Layer 3 of a small transformer language model trained on English Wikipedia (15 layers, counted from 0, width 96).
A neuron's activation on a vector x is SiLU(gate . x) times (in . x), where the dot is the dot product.

Input weights of the MLP neurons that the questions are about. A number n stands for (n - 128) times 0.0048.
n24 gate: 64, 159, 116, 150, 153, 153, 157, 186, 108, 108, 129, 158, 96, 170, 117, 95, 157, 138, 129, 154, 126, 59, 81, 104, 102, 117, 155, 126, 127, 121, 102, 114, 136, 90, 133, 121, 78, 135, 153, 117, 168, 111, 97, 134, 82, 92, 98, 93, 160, 138, 139, 79, 140, 108, 97, 67, 104, 133, 116, 138, 147, 142, 106, 103, 211, 159, 136, 146, 73, 108, 157, 115, 158, 134, 98, 113, 166, 116, 145, 114, 124, 134, 148, 150, 131, 122, 202, 162, 109, 116, 125, 123, 178, 155, 36, 130
n48 gate: 77, 144, 163, 136, 185, 125, 151, 140, 103, 85, 130, 126, 138, 154, 144, 128, 192, 138, 92, 138, 119, 119, 116, 133, 123, 187, 115, 150, 159, 95, 132, 134, 142, 85, 140, 138, 148, 126, 52, 97, 136, 164, 141, 156, 148, 107, 132, 85, 110, 130, 107, 114, 117, 120, 98, 136, 96, 128, 150, 114, 127, 132, 138, 146, 163, 132, 177, 117, 123, 141, 128, 113, 180, 124, 134, 120, 98, 106, 187, 117, 114, 77, 133, 163, 140, 74, 105, 187, 130, 111, 139, 119, 89, 125, 119, 154
n55 gate: 80, 131, 131, 129, 121, 90, 153, 124, 118, 113, 79, 153, 128, 139, 146, 166, 129, 147, 156, 166, 92, 152, 174, 107, 117, 110, 133, 140, 191, 155, 173, 49, 88, 200, 124, 124, 118, 136, 147, 126, 150, 158, 70, 141, 137, 166, 120, 165, 188, 114, 154, 102, 85, 157, 113, 117, 131, 149, 117, 92, 142, 114, 80, 135, 130, 124, 135, 110, 156, 86, 111, 190, 103, 139, 185, 117, 79, 161, 153, 151, 140, 115, 157, 102, 106, 131, 121, 74, 165, 85, 145, 119, 173, 138, 125, 105
n59 gate: 114, 135, 127, 104, 178, 153, 163, 107, 92, 123, 77, 126, 112, 108, 121, 133, 122, 106, 151, 135, 98, 144, 156, 136, 140, 131, 166, 125, 128, 174, 94, 88, 129, 102, 144, 184, 127, 157, 90, 143, 98, 105, 115, 103, 143, 141, 104, 167, 152, 128, 140, 93, 103, 155, 179, 135, 91, 126, 161, 129, 113, 101, 189, 110, 135, 131, 161, 100, 112, 160, 169, 131, 120, 163, 157, 175, 101, 100, 158, 102, 163, 135, 67, 101, 132, 160, 170, 113, 163, 120, 100, 121, 134, 100, 54, 123
n92 gate: 160, 132, 114, 107, 118, 169, 123, 118, 124, 91, 89, 138, 125, 162, 181, 98, 122, 144, 159, 116, 104, 133, 155, 163, 150, 107, 149, 150, 63, 92, 135, 180, 201, 156, 150, 173, 125, 209, 161, 148, 134, 118, 154, 89, 164, 86, 138, 96, 148, 137, 130, 125, 166, 153, 139, 143, 99, 88, 111, 101, 136, 151, 95, 104, 136, 95, 69, 72, 153, 80, 121, 156, 153, 144, 160, 108, 96, 143, 112, 100, 156, 99, 122, 145, 133, 99, 106, 89, 214, 115, 123, 76, 148, 114, 108, 130
n101 gate: 93, 126, 156, 110, 154, 168, 65, 99, 151, 134, 170, 166, 124, 100, 151, 147, 142, 100, 86, 132, 116, 93, 139, 150, 95, 153, 87, 148, 123, 110, 129, 138, 145, 160, 159, 154, 118, 128, 96, 115, 65, 117, 148, 123, 164, 78, 154, 108, 122, 134, 125, 124, 91, 160, 111, 119, 88, 66, 122, 189, 117, 118, 105, 156, 161, 154, 123, 133, 156, 126, 139, 89, 123, 161, 145, 92, 98, 154, 146, 141, 124, 81, 75, 163, 131, 84, 198, 86, 92, 35, 131, 118, 192, 164, 146, 94
n129 gate: 118, 110, 137, 108, 125, 160, 85, 189, 123, 123, 148, 179, 76, 125, 122, 111, 83, 127, 111, 93, 122, 142, 128, 131, 136, 94, 113, 179, 148, 87, 144, 143, 147, 149, 204, 120, 142, 103, 153, 120, 109, 88, 147, 135, 130, 142, 180, 139, 141, 166, 147, 175, 135, 132, 139, 131, 137, 133, 63, 180, 88, 116, 126, 124, 145, 164, 147, 127, 148, 82, 131, 131, 132, 141, 68, 130, 102, 114, 135, 146, 135, 105, 147, 115, 133, 189, 95, 92, 125, 210, 169, 112, 99, 124, 194, 114
n193 gate: 139, 67, 151, 118, 174, 135, 157, 118, 115, 129, 107, 119, 85, 113, 170, 112, 89, 171, 158, 150, 110, 122, 146, 145, 126, 187, 126, 127, 76, 158, 148, 139, 94, 123, 109, 170, 141, 104, 148, 177, 100, 136, 111, 153, 134, 126, 108, 188, 177, 126, 157, 140, 163, 147, 129, 143, 66, 91, 143, 102, 101, 179, 138, 99, 185, 96, 134, 93, 108, 147, 127, 117, 111, 119, 136, 141, 164, 91, 173, 128, 117, 115, 138, 179, 120, 134, 102, 57, 182, 164, 132, 96, 88, 142, 122, 136
n202 gate: 104, 81, 98, 107, 137, 140, 98, 159, 81, 143, 110, 131, 139, 109, 157, 154, 97, 106, 123, 109, 150, 94, 129, 86, 118, 131, 97, 204, 126, 111, 152, 123, 82, 121, 127, 126, 150, 144, 110, 100, 168, 86, 155, 107, 107, 154, 157, 84, 107, 168, 167, 101, 167, 107, 110, 108, 158, 140, 110, 147, 137, 138, 130, 192, 148, 107, 167, 87, 58, 164, 155, 99, 128, 122, 144, 54, 119, 109, 114, 105, 108, 125, 184, 132, 112, 97, 80, 124, 118, 55, 124, 187, 120, 112, 140, 106
n206 gate: 109, 164, 106, 126, 98, 96, 48, 165, 147, 92, 173, 149, 131, 121, 130, 156, 150, 144, 140, 157, 107, 62, 71, 117, 115, 209, 109, 127, 94, 108, 168, 163, 170, 113, 115, 120, 143, 133, 130, 93, 103, 131, 151, 136, 85, 115, 139, 194, 142, 125, 133, 150, 127, 69, 86, 97, 125, 119, 180, 157, 125, 116, 90, 174, 123, 155, 118, 143, 155, 109, 130, 125, 129, 139, 120, 128, 114, 118, 103, 113, 84, 78, 129, 177, 135, 101, 167, 175, 144, 66, 131, 123, 176, 150, 126, 113
n233 gate: 154, 101, 113, 114, 115, 47, 126, 134, 142, 35, 138, 108, 128, 123, 81, 141, 148, 103, 102, 189, 104, 116, 144, 123, 148, 132, 94, 200, 131, 142, 142, 154, 68, 93, 149, 126, 123, 109, 97, 198, 119, 127, 138, 96, 153, 163, 188, 102, 102, 156, 177, 128, 136, 124, 133, 138, 146, 183, 152, 177, 167, 79, 99, 170, 161, 132, 113, 103, 142, 134, 90, 123, 154, 143, 67, 163, 116, 158, 139, 99, 63, 104, 149, 68, 145, 158, 99, 67, 111, 155, 169, 137, 127, 116, 128, 119
n236 gate: 119, 141, 106, 133, 167, 148, 101, 148, 122, 139, 96, 116, 99, 91, 150, 151, 133, 173, 164, 149, 145, 119, 158, 116, 133, 170, 135, 168, 71, 153, 137, 154, 67, 129, 107, 159, 135, 104, 109, 127, 141, 125, 99, 149, 119, 108, 133, 160, 148, 163, 171, 118, 150, 167, 128, 124, 27, 107, 214, 124, 133, 166, 116, 142, 156, 133, 102, 101, 168, 137, 134, 108, 125, 166, 143, 75, 112, 144, 155, 147, 103, 127, 145, 137, 138, 122, 133, 164, 128, 129, 105, 107, 130, 92, 79, 58
n238 gate: 89, 145, 125, 112, 144, 95, 105, 139, 128, 144, 111, 181, 159, 103, 168, 110, 111, 83, 98, 107, 76, 123, 97, 137, 84, 163, 144, 108, 127, 125, 106, 116, 142, 110, 77, 140, 129, 117, 82, 132, 93, 120, 108, 175, 125, 131, 123, 133, 113, 158, 117, 148, 120, 178, 148, 160, 56, 91, 101, 128, 162, 193, 122, 114, 187, 165, 106, 153, 126, 144, 94, 161, 165, 170, 126, 129, 140, 171, 129, 163, 149, 163, 95, 151, 163, 124, 132, 143, 105, 98, 149, 117, 134, 199, 117, 123
n24 in: 187, 104, 125, 106, 174, 155, 114, 81, 100, 222, 117, 143, 132, 110, 166, 158, 171, 126, 140, 117, 134, 186, 115, 181, 137, 132, 74, 126, 123, 97, 122, 122, 150, 99, 91, 141, 120, 124, 131, 149, 149, 162, 168, 154, 152, 105, 163, 147, 91, 135, 123, 156, 144, 123, 155, 178, 127, 115, 121, 136, 105, 139, 126, 143, 112, 129, 140, 117, 145, 84, 134, 152, 130, 96, 107, 62, 155, 94, 168, 119, 147, 172, 143, 154, 148, 144, 59, 125, 114, 136, 117, 98, 100, 131, 134, 97
n48 in: 126, 117, 157, 147, 163, 79, 177, 111, 98, 110, 143, 123, 101, 168, 127, 145, 176, 100, 149, 140, 100, 123, 98, 124, 114, 185, 125, 135, 164, 98, 119, 113, 140, 62, 128, 117, 85, 123, 83, 135, 131, 205, 100, 167, 143, 140, 127, 125, 113, 160, 128, 106, 112, 139, 103, 119, 129, 107, 113, 101, 119, 168, 117, 175, 158, 112, 125, 132, 127, 99, 116, 112, 168, 144, 101, 119, 137, 120, 130, 168, 109, 96, 126, 117, 142, 131, 125, 146, 118, 125, 146, 117, 84, 98, 113, 121
n55 in: 169, 120, 97, 148, 184, 95, 117, 136, 156, 154, 109, 175, 142, 139, 159, 194, 145, 93, 106, 171, 127, 180, 107, 134, 153, 103, 177, 123, 108, 137, 84, 133, 179, 146, 132, 148, 89, 162, 97, 148, 130, 122, 125, 201, 134, 89, 111, 130, 154, 145, 103, 151, 94, 108, 132, 74, 124, 193, 137, 164, 134, 164, 144, 133, 163, 134, 120, 173, 113, 138, 112, 77, 129, 129, 105, 98, 67, 99, 141, 116, 170, 133, 143, 170, 136, 130, 108, 129, 124, 97, 76, 100, 95, 122, 121, 122
n59 in: 106, 127, 162, 136, 79, 165, 134, 100, 159, 175, 123, 140, 138, 84, 153, 130, 143, 126, 118, 139, 184, 94, 97, 120, 167, 148, 148, 101, 102, 128, 138, 138, 115, 144, 105, 114, 145, 125, 99, 155, 165, 175, 145, 141, 148, 88, 69, 139, 144, 98, 83, 138, 165, 75, 165, 159, 144, 157, 135, 125, 166, 111, 137, 134, 124, 121, 115, 141, 84, 160, 144, 121, 131, 113, 111, 120, 112, 144, 65, 106, 137, 101, 151, 178, 149, 120, 160, 115, 136, 132, 137, 168, 119, 92, 125, 104
n92 in: 129, 105, 155, 133, 147, 135, 84, 109, 144, 77, 168, 222, 169, 194, 140, 159, 169, 155, 144, 137, 130, 91, 151, 126, 147, 128, 115, 114, 116, 104, 135, 164, 119, 92, 130, 108, 136, 133, 193, 116, 79, 169, 129, 155, 114, 103, 110, 129, 117, 138, 113, 132, 89, 82, 79, 102, 116, 122, 170, 122, 113, 118, 103, 131, 187, 129, 148, 153, 160, 120, 175, 97, 144, 118, 146, 154, 145, 138, 117, 100, 140, 58, 110, 158, 159, 83, 108, 168, 149, 93, 128, 126, 111, 156, 119, 92
n101 in: 140, 170, 132, 109, 155, 151, 185, 87, 147, 158, 121, 158, 98, 108, 159, 108, 145, 148, 160, 111, 150, 124, 114, 145, 126, 102, 143, 102, 86, 113, 30, 152, 149, 112, 116, 148, 115, 161, 102, 183, 150, 117, 145, 144, 95, 73, 94, 140, 116, 83, 140, 126, 185, 154, 133, 148, 126, 89, 120, 120, 126, 136, 72, 119, 146, 116, 108, 140, 131, 126, 127, 125, 166, 144, 126, 158, 143, 121, 120, 95, 185, 134, 119, 130, 128, 107, 76, 74, 129, 158, 150, 92, 181, 160, 127, 129
n129 in: 121, 149, 126, 134, 124, 126, 126, 72, 130, 126, 133, 101, 181, 121, 147, 120, 148, 160, 113, 135, 157, 92, 108, 115, 150, 134, 122, 24, 125, 148, 178, 114, 127, 139, 109, 126, 144, 99, 124, 116, 142, 168, 119, 172, 137, 129, 45, 116, 137, 54, 6, 126, 103, 141, 107, 119, 139, 112, 134, 117, 149, 166, 132, 62, 145, 121, 137, 213, 112, 85, 174, 118, 118, 120, 168, 159, 163, 158, 121, 138, 141, 128, 93, 162, 127, 87, 115, 168, 140, 116, 99, 147, 126, 131, 115, 138
n193 in: 150, 153, 104, 120, 145, 145, 149, 134, 65, 176, 146, 138, 138, 132, 129, 116, 160, 112, 98, 141, 105, 165, 155, 114, 135, 178, 119, 141, 132, 167, 111, 85, 128, 133, 112, 154, 145, 116, 101, 159, 184, 120, 79, 109, 90, 165, 149, 70, 142, 143, 122, 146, 147, 92, 128, 55, 84, 164, 131, 105, 99, 124, 152, 147, 147, 139, 124, 103, 120, 110, 95, 188, 116, 130, 122, 104, 82, 150, 134, 121, 141, 119, 133, 104, 141, 135, 70, 137, 113, 125, 141, 138, 123, 141, 110, 141
n202 in: 135, 128, 100, 138, 121, 143, 140, 130, 166, 107, 55, 85, 142, 121, 170, 132, 179, 97, 136, 160, 126, 89, 110, 123, 195, 113, 129, 134, 107, 80, 132, 157, 97, 126, 136, 129, 120, 130, 144, 130, 122, 179, 110, 111, 112, 134, 129, 127, 143, 105, 132, 135, 110, 153, 102, 133, 136, 167, 140, 164, 121, 129, 123, 87, 126, 124, 158, 145, 126, 123, 126, 101, 178, 136, 91, 92, 177, 121, 174, 131, 156, 90, 161, 79, 107, 161, 126, 131, 95, 125, 179, 163, 153, 166, 91, 126
n206 in: 143, 206, 128, 141, 90, 113, 126, 126, 149, 90, 106, 139, 103, 135, 125, 153, 78, 151, 158, 124, 139, 160, 116, 151, 141, 118, 126, 122, 71, 106, 143, 182, 138, 120, 113, 160, 151, 101, 115, 135, 146, 133, 166, 115, 185, 146, 117, 107, 126, 129, 125, 74, 163, 93, 181, 122, 145, 185, 136, 157, 172, 98, 160, 142, 100, 126, 117, 136, 183, 96, 135, 122, 114, 116, 177, 148, 124, 130, 89, 163, 155, 111, 99, 189, 147, 100, 159, 120, 127, 141, 132, 140, 141, 111, 152, 146
n233 in: 100, 106, 109, 111, 144, 102, 135, 140, 148, 84, 113, 123, 126, 167, 142, 115, 144, 130, 154, 83, 139, 163, 146, 149, 145, 121, 156, 80, 102, 169, 134, 167, 117, 146, 99, 122, 181, 122, 151, 105, 112, 134, 111, 179, 80, 95, 79, 143, 153, 80, 89, 139, 127, 151, 126, 145, 121, 117, 130, 123, 130, 127, 114, 86, 103, 143, 96, 214, 125, 109, 152, 90, 115, 123, 144, 121, 113, 116, 158, 119, 123, 126, 108, 178, 135, 111, 120, 158, 112, 88, 104, 153, 186, 114, 125, 168
n236 in: 118, 111, 168, 154, 117, 83, 137, 197, 105, 121, 93, 172, 124, 151, 121, 146, 95, 111, 139, 133, 100, 118, 111, 145, 65, 104, 67, 137, 133, 61, 108, 113, 194, 133, 124, 95, 91, 166, 161, 126, 110, 126, 134, 105, 158, 130, 158, 121, 130, 135, 131, 137, 94, 127, 91, 127, 148, 132, 68, 107, 160, 103, 134, 156, 121, 136, 142, 118, 87, 142, 200, 164, 155, 111, 78, 107, 104, 138, 137, 122, 82, 71, 123, 130, 105, 153, 140, 110, 132, 139, 145, 165, 180, 148, 166, 169
n238 in: 121, 127, 158, 119, 153, 64, 147, 162, 91, 102, 129, 147, 135, 116, 134, 80, 121, 89, 130, 73, 105, 118, 91, 130, 138, 151, 180, 117, 167, 106, 129, 168, 132, 92, 104, 103, 152, 110, 172, 138, 159, 104, 164, 145, 143, 177, 109, 113, 135, 198, 107, 113, 127, 138, 153, 130, 145, 112, 142, 144, 94, 118, 130, 85, 124, 136, 85, 150, 108, 152, 96, 160, 115, 146, 96, 164, 142, 138, 179, 130, 65, 154, 146, 189, 130, 113, 121, 202, 194, 124, 128, 110, 109, 132, 134, 150

Each question shows a token from some text and the vector x that enters the MLP there. A number n stands for (n - 128) times 0.041.

",": 122, 93, 150, 124, 130, 117, 128, 115, 135, 115, 141, 137, 157, 128, 125, 108, 140, 136, 125, 114, 115, 117, 115, 101, 129, 131, 133, 85, 124, 114, 136, 161, 128, 134, 125, 121, 128, 144, 128, 141, 120, 144, 104, 113, 127, 121, 143, 144, 126, 145, 125, 126, 123, 129, 131, 164, 200, 110, 174, 126, 124, 134, 149, 137, 125, 132, 125, 123, 124, 128, 117, 129, 152, 118, 122, 182, 135, 130, 115, 128, 134, 144, 123, 99, 130, 121, 131, 152, 118, 109, 105, 120, 139, 134, 142, 135
Which two neurons fire most, strongest first? n193, n55

" and": 89, 98, 126, 124, 145, 117, 148, 117, 145, 126, 126, 115, 140, 131, 103, 133, 129, 120, 113, 130, 141, 101, 119, 132, 127, 130, 125, 97, 123, 95, 167, 142, 149, 144, 152, 132, 137, 142, 119, 142, 160, 133, 123, 106, 123, 136, 136, 114, 123, 133, 117, 125, 114, 124, 145, 106, 179, 121, 120, 127, 136, 101, 115, 114, 116, 125, 134, 129, 137, 145, 126, 126, 130, 150, 117, 158, 114, 119, 132, 128, 129, 142, 96, 113, 131, 93, 117, 150, 132, 129, 123, 132, 177, 142, 144, 139
Which neuron lights up most? n233

"\n": 115, 135, 111, 115, 114, 169, 143, 69, 128, 128, 145, 116, 135, 121, 116, 112, 130, 125, 120, 108, 142, 124, 117, 82, 156, 121, 126, 115, 129, 128, 154, 137, 132, 104, 129, 129, 128, 137, 131, 123, 117, 135, 115, 121, 108, 128, 126, 131, 130, 118, 161, 113, 137, 133, 128, 139, 147, 145, 146, 135, 124, 125, 99, 178, 119, 131, 127, 147, 137, 136, 105, 139, 130, 115, 124, 131, 114, 120, 123, 129, 142, 152, 119, 100, 129, 97, 105, 142, 127, 167, 132, 132, 128, 156, 126, 145
Which three neurons fire most, strongest first? n236, n55, n238

" per": 185, 154, 85, 125, 157, 113, 107, 102, 182, 146, 167, 104, 149, 127, 127, 95, 142, 162, 98, 127, 103, 115, 146, 146, 127, 86, 119, 96, 120, 82, 77, 127, 137, 102, 119, 125, 169, 134, 154, 120, 120, 146, 159, 100, 154, 127, 120, 137, 126, 154, 129, 88, 111, 98, 146, 104, 102, 145, 122, 128, 122, 103, 171, 124, 114, 126, 117, 143, 170, 115, 84, 148, 126, 111, 102, 140, 96, 123, 112, 128, 133, 115, 138, 126, 128, 130, 105, 128, 130, 152, 132, 130, 130, 135, 141, 135
Which neuron lights up most? n92

"gan": 145, 104, 97, 92, 158, 86, 129, 88, 104, 96, 101, 100, 145, 115, 149, 136, 136, 140, 108, 126, 148, 107, 135, 99, 145, 116, 156, 80, 149, 96, 109, 117, 115, 144, 157, 127, 142, 134, 165, 148, 131, 100, 128, 139, 67, 116, 98, 108, 127, 121, 123, 157, 156, 199, 132, 88, 149, 114, 136, 129, 111, 125, 121, 120, 122, 117, 102, 152, 98, 119, 135, 91, 121, 132, 120, 120, 111, 144, 152, 128, 138, 134, 151, 96, 128, 117, 130, 128, 121, 133, 102, 139, 139, 119, 137, 77
Which neuron lights up most? n202

" del": 126, 104, 122, 117, 110, 126, 117, 104, 158, 71, 111, 102, 141, 104, 137, 162, 127, 135, 140, 137, 139, 123, 162, 85, 123, 140, 150, 103, 115, 154, 158, 112, 124, 147, 134, 128, 148, 110, 141, 101, 128, 129, 110, 118, 86, 145, 114, 103, 122, 139, 122, 107, 129, 168, 148, 109, 141, 146, 101, 130, 109, 107, 130, 114, 132, 77, 119, 142, 82, 144, 81, 57, 126, 131, 108, 130, 108, 142, 135, 128, 88, 148, 128, 88, 128, 154, 125, 105, 95, 140, 152, 113, 148, 162, 143, 106
Which three neurons fire most, strongest first? n233, n202, n24

" in": 166, 142, 136, 126, 85, 134, 126, 98, 110, 122, 130, 112, 100, 139, 144, 98, 130, 144, 129, 130, 114, 112, 140, 93, 126, 146, 150, 82, 112, 127, 154, 142, 120, 150, 155, 142, 118, 134, 127, 108, 157, 158, 134, 91, 152, 124, 123, 65, 142, 140, 127, 113, 143, 139, 120, 126, 142, 137, 127, 127, 106, 97, 123, 125, 138, 105, 150, 141, 132, 143, 118, 152, 136, 137, 125, 163, 137, 134, 146, 128, 127, 136, 131, 139, 129, 123, 111, 127, 134, 115, 125, 145, 106, 152, 108, 153
The most active neuron and its activation: n236, at about 0.33

"ad": 190, 126, 124, 150, 152, 112, 124, 105, 144, 139, 85, 136, 140, 131, 167, 115, 130, 123, 134, 130, 138, 186, 122, 153, 164, 138, 176, 74, 137, 171, 126, 188, 127, 102, 138, 121, 153, 116, 138, 148, 165, 102, 153, 149, 117, 119, 120, 99, 106, 99, 110, 155, 131, 128, 122, 137, 158, 137, 139, 127, 144, 126, 126, 119, 131, 121, 95, 132, 118, 137, 118, 158, 119, 85, 139, 127, 114, 132, 107, 128, 149, 138, 115, 144, 128, 147, 106, 134, 116, 117, 171, 108, 143, 115, 75, 156
Which three neurons fire most, strongest first? n236, n48, n238

"I": 149, 126, 101, 122, 136, 97, 147, 85, 159, 126, 73, 140, 113, 132, 134, 123, 128, 118, 109, 136, 140, 134, 140, 91, 134, 136, 154, 91, 130, 123, 158, 122, 139, 134, 195, 126, 80, 147, 99, 128, 115, 127, 144, 128, 175, 133, 114, 119, 124, 113, 126, 169, 163, 111, 130, 170, 205, 112, 122, 130, 81, 146, 144, 145, 119, 142, 125, 142, 132, 116, 100, 132, 191, 100, 126, 115, 136, 120, 84, 128, 129, 130, 138, 145, 129, 168, 95, 147, 123, 154, 108, 135, 166, 110, 133, 127
Which two neurons fire most, strongest first? n129, n193

"ician": 134, 164, 125, 87, 138, 127, 128, 64, 137, 112, 110, 119, 122, 107, 149, 160, 103, 140, 133, 98, 127, 120, 132, 146, 159, 128, 142, 89, 121, 113, 118, 126, 133, 141, 114, 128, 152, 119, 147, 127, 142, 162, 135, 144, 119, 109, 110, 151, 116, 88, 119, 104, 139, 150, 155, 101, 191, 126, 153, 129, 132, 137, 142, 124, 135, 138, 138, 131, 121, 116, 139, 145, 150, 125, 154, 118, 156, 114, 104, 128, 132, 128, 110, 108, 130, 130, 117, 106, 111, 148, 87, 112, 162, 171, 87, 135
Which neuron lights up most? n59

" with": 109, 154, 119, 125, 91, 101, 130, 123, 114, 118, 119, 96, 107, 116, 118, 101, 135, 141, 139, 145, 132, 124, 129, 102, 132, 163, 155, 78, 135, 140, 152, 107, 135, 145, 139, 136, 150, 123, 122, 101, 146, 119, 142, 123, 119, 127, 132, 121, 118, 113, 116, 145, 117, 107, 129, 133, 172, 158, 143, 129, 113, 111, 130, 113, 155, 134, 105, 137, 148, 135, 107, 114, 141, 113, 112, 159, 135, 148, 138, 128, 117, 129, 90, 127, 130, 108, 119, 116, 121, 129, 149, 120, 121, 129, 128, 160
The most active neuron and its activation: n206, at about 1

"ical": 128, 115, 133, 136, 162, 101, 112, 102, 152, 120, 97, 141, 135, 127, 153, 172, 117, 132, 113, 124, 127, 116, 135, 137, 102, 117, 121, 75, 127, 130, 127, 127, 169, 121, 107, 118, 120, 54, 141, 114, 124, 134, 131, 133, 134, 124, 105, 128, 147, 131, 121, 112, 118, 138, 135, 115, 172, 137, 175, 128, 131, 110, 134, 127, 127, 115, 148, 165, 127, 148, 120, 65, 131, 128, 149, 156, 90, 141, 127, 128, 139, 111, 125, 122, 129, 123, 127, 141, 131, 115, 116, 117, 147, 157, 116, 103
Which neuron lights up most? n206

" service": 135, 112, 130, 134, 122, 144, 85, 78, 149, 133, 113, 121, 134, 152, 156, 154, 131, 151, 100, 134, 134, 156, 119, 161, 145, 100, 148, 79, 118, 125, 132, 136, 140, 97, 140, 135, 136, 78, 122, 131, 104, 142, 134, 144, 123, 117, 108, 132, 147, 122, 129, 107, 127, 131, 131, 104, 136, 121, 132, 127, 136, 128, 121, 117, 131, 125, 146, 137, 145, 139, 127, 127, 126, 149, 143, 140, 134, 124, 144, 128, 152, 136, 150, 152, 131, 110, 113, 125, 115, 113, 142, 97, 147, 188, 106, 168
Which neuron lights up most? n101

" imp": 177, 132, 126, 142, 152, 166, 101, 92, 164, 107, 176, 76, 138, 140, 131, 117, 117, 158, 110, 156, 130, 134, 142, 109, 104, 125, 167, 93, 102, 147, 113, 128, 190, 126, 153, 122, 149, 122, 141, 113, 140, 90, 118, 112, 108, 129, 115, 111, 104, 136, 128, 111, 143, 153, 142, 159, 140, 112, 112, 126, 132, 90, 112, 130, 97, 118, 114, 130, 132, 109, 64, 142, 191, 96, 116, 130, 110, 155, 153, 128, 121, 149, 127, 148, 127, 112, 138, 121, 142, 109, 136, 128, 172, 157, 120, 101
The most active neuron and its activation: n101, at about 2.3

"ill": 121, 143, 87, 148, 126, 113, 155, 103, 159, 136, 97, 105, 125, 84, 160, 113, 118, 131, 132, 128, 122, 142, 141, 92, 164, 180, 174, 90, 137, 128, 115, 139, 157, 126, 127, 130, 143, 148, 164, 145, 125, 133, 161, 134, 136, 125, 117, 143, 135, 102, 117, 182, 133, 165, 151, 195, 126, 133, 135, 130, 133, 126, 120, 117, 92, 76, 92, 136, 151, 110, 125, 157, 57, 77, 129, 141, 156, 136, 156, 128, 127, 158, 117, 139, 128, 152, 127, 111, 126, 185, 121, 119, 140, 122, 94, 152
Which neuron lights up most? n59

"us": 154, 170, 77, 101, 171, 233, 166, 106, 79, 130, 130, 132, 131, 104, 96, 104, 88, 102, 119, 137, 127, 110, 146, 75, 146, 112, 150, 116, 85, 122, 121, 125, 135, 85, 114, 132, 128, 135, 145, 143, 145, 121, 123, 124, 102, 131, 136, 135, 114, 114, 118, 99, 84, 106, 149, 116, 122, 128, 129, 125, 167, 119, 128, 130, 175, 135, 99, 131, 126, 103, 118, 163, 124, 108, 65, 135, 113, 120, 126, 127, 145, 149, 116, 142, 128, 106, 136, 140, 144, 181, 126, 123, 88, 167, 123, 116
Which two neurons fire most, strongest first? n24, n193

"ip": 150, 109, 115, 131, 130, 179, 196, 118, 104, 125, 172, 87, 96, 175, 142, 125, 83, 127, 79, 159, 136, 152, 126, 137, 115, 80, 148, 111, 130, 184, 154, 149, 125, 86, 129, 118, 143, 113, 116, 149, 128, 119, 145, 133, 131, 120, 132, 114, 98, 122, 116, 96, 115, 142, 117, 141, 96, 143, 143, 124, 135, 100, 140, 144, 111, 122, 126, 149, 132, 135, 125, 158, 160, 105, 143, 132, 164, 109, 131, 128, 111, 153, 126, 119, 127, 147, 137, 127, 134, 111, 156, 145, 98, 149, 141, 63
Which three neurons fire most, strongest first? n236, n55, n92

"itions": 126, 112, 127, 142, 131, 132, 94, 64, 115, 164, 92, 124, 153, 150, 117, 157, 143, 146, 126, 101, 142, 137, 128, 142, 145, 97, 133, 86, 108, 121, 162, 128, 87, 102, 119, 132, 133, 107, 152, 138, 148, 124, 124, 134, 155, 115, 93, 135, 148, 113, 129, 110, 121, 86, 149, 118, 158, 119, 128, 128, 136, 140, 127, 117, 133, 127, 128, 119, 136, 129, 119, 128, 146, 130, 114, 122, 134, 128, 142, 128, 144, 172, 138, 159, 130, 93, 120, 117, 144, 133, 108, 110, 123, 146, 106, 167
Which neuron lights up most? n236

" sup": 184, 172, 107, 142, 184, 73, 114, 82, 121, 120, 177, 118, 132, 89, 137, 117, 130, 168, 101, 134, 158, 142, 108, 107, 102, 98, 176, 106, 104, 140, 101, 146, 143, 103, 152, 116, 136, 120, 125, 113, 142, 99, 135, 133, 93, 122, 105, 158, 126, 148, 133, 107, 156, 147, 121, 111, 153, 104, 108, 127, 119, 124, 164, 128, 131, 99, 97, 134, 125, 141, 105, 130, 129, 123, 107, 131, 156, 130, 146, 128, 111, 139, 139, 94, 127, 143, 109, 116, 133, 141, 159, 114, 91, 179, 114, 117
Which neuron lights up most? n238

"form": 176, 151, 118, 122, 131, 101, 156, 86, 137, 161, 115, 92, 161, 126, 156, 132, 159, 142, 119, 139, 142, 118, 122, 98, 118, 121, 155, 77, 114, 157, 156, 113, 134, 124, 112, 132, 134, 114, 146, 129, 101, 157, 130, 126, 110, 109, 106, 133, 129, 122, 119, 166, 166, 133, 122, 169, 151, 98, 143, 126, 116, 139, 120, 119, 83, 144, 131, 125, 140, 137, 100, 122, 128, 110, 158, 141, 119, 178, 133, 128, 128, 130, 146, 155, 128, 114, 129, 116, 128, 185, 122, 123, 97, 183, 86, 143
The most active neuron and its activation: n236, at about 0.46

" inc": 189, 123, 157, 143, 153, 154, 125, 130, 108, 99, 182, 95, 128, 134, 108, 136, 117, 159, 122, 111, 145, 114, 127, 149, 114, 123, 104, 122, 115, 155, 144, 132, 120, 57, 138, 124, 139, 134, 128, 58, 172, 121, 107, 110, 98, 131, 127, 144, 140, 165, 128, 142, 131, 150, 136, 110, 179, 130, 107, 124, 121, 125, 167, 115, 129, 91, 109, 122, 128, 149, 83, 96, 90, 90, 135, 135, 130, 121, 152, 128, 124, 110, 142, 101, 127, 136, 122, 91, 89, 113, 168, 127, 109, 151, 120, 125
The most active neuron and its activation: n59, at about 0.5

" C": 161, 119, 135, 111, 141, 149, 112, 93, 121, 111, 140, 99, 122, 143, 134, 90, 137, 132, 87, 114, 119, 118, 127, 129, 141, 101, 148, 101, 129, 108, 116, 160, 146, 134, 218, 97, 148, 159, 121, 124, 133, 127, 111, 103, 132, 134, 128, 135, 120, 124, 126, 118, 126, 134, 133, 174, 153, 129, 130, 130, 120, 137, 143, 137, 133, 161, 118, 120, 137, 122, 121, 113, 164, 141, 139, 110, 119, 125, 133, 129, 127, 130, 146, 123, 128, 145, 137, 119, 114, 154, 110, 139, 109, 152, 142, 126
Which neuron lights up most? n193

" b": 142, 157, 111, 126, 98, 154, 95, 104, 148, 124, 176, 110, 118, 143, 123, 115, 105, 136, 126, 104, 153, 121, 131, 144, 144, 127, 124, 103, 146, 129, 137, 134, 158, 115, 172, 108, 114, 117, 149, 85, 143, 83, 109, 120, 115, 150, 131, 160, 124, 141, 122, 147, 139, 146, 131, 131, 155, 96, 92, 128, 141, 99, 115, 149, 129, 136, 128, 137, 124, 119, 106, 108, 78, 107, 77, 121, 129, 140, 132, 128, 122, 108, 133, 152, 126, 141, 114, 110, 121, 131, 147, 133, 123, 145, 144, 197
Which two neurons fire most, strongest first? n55, n48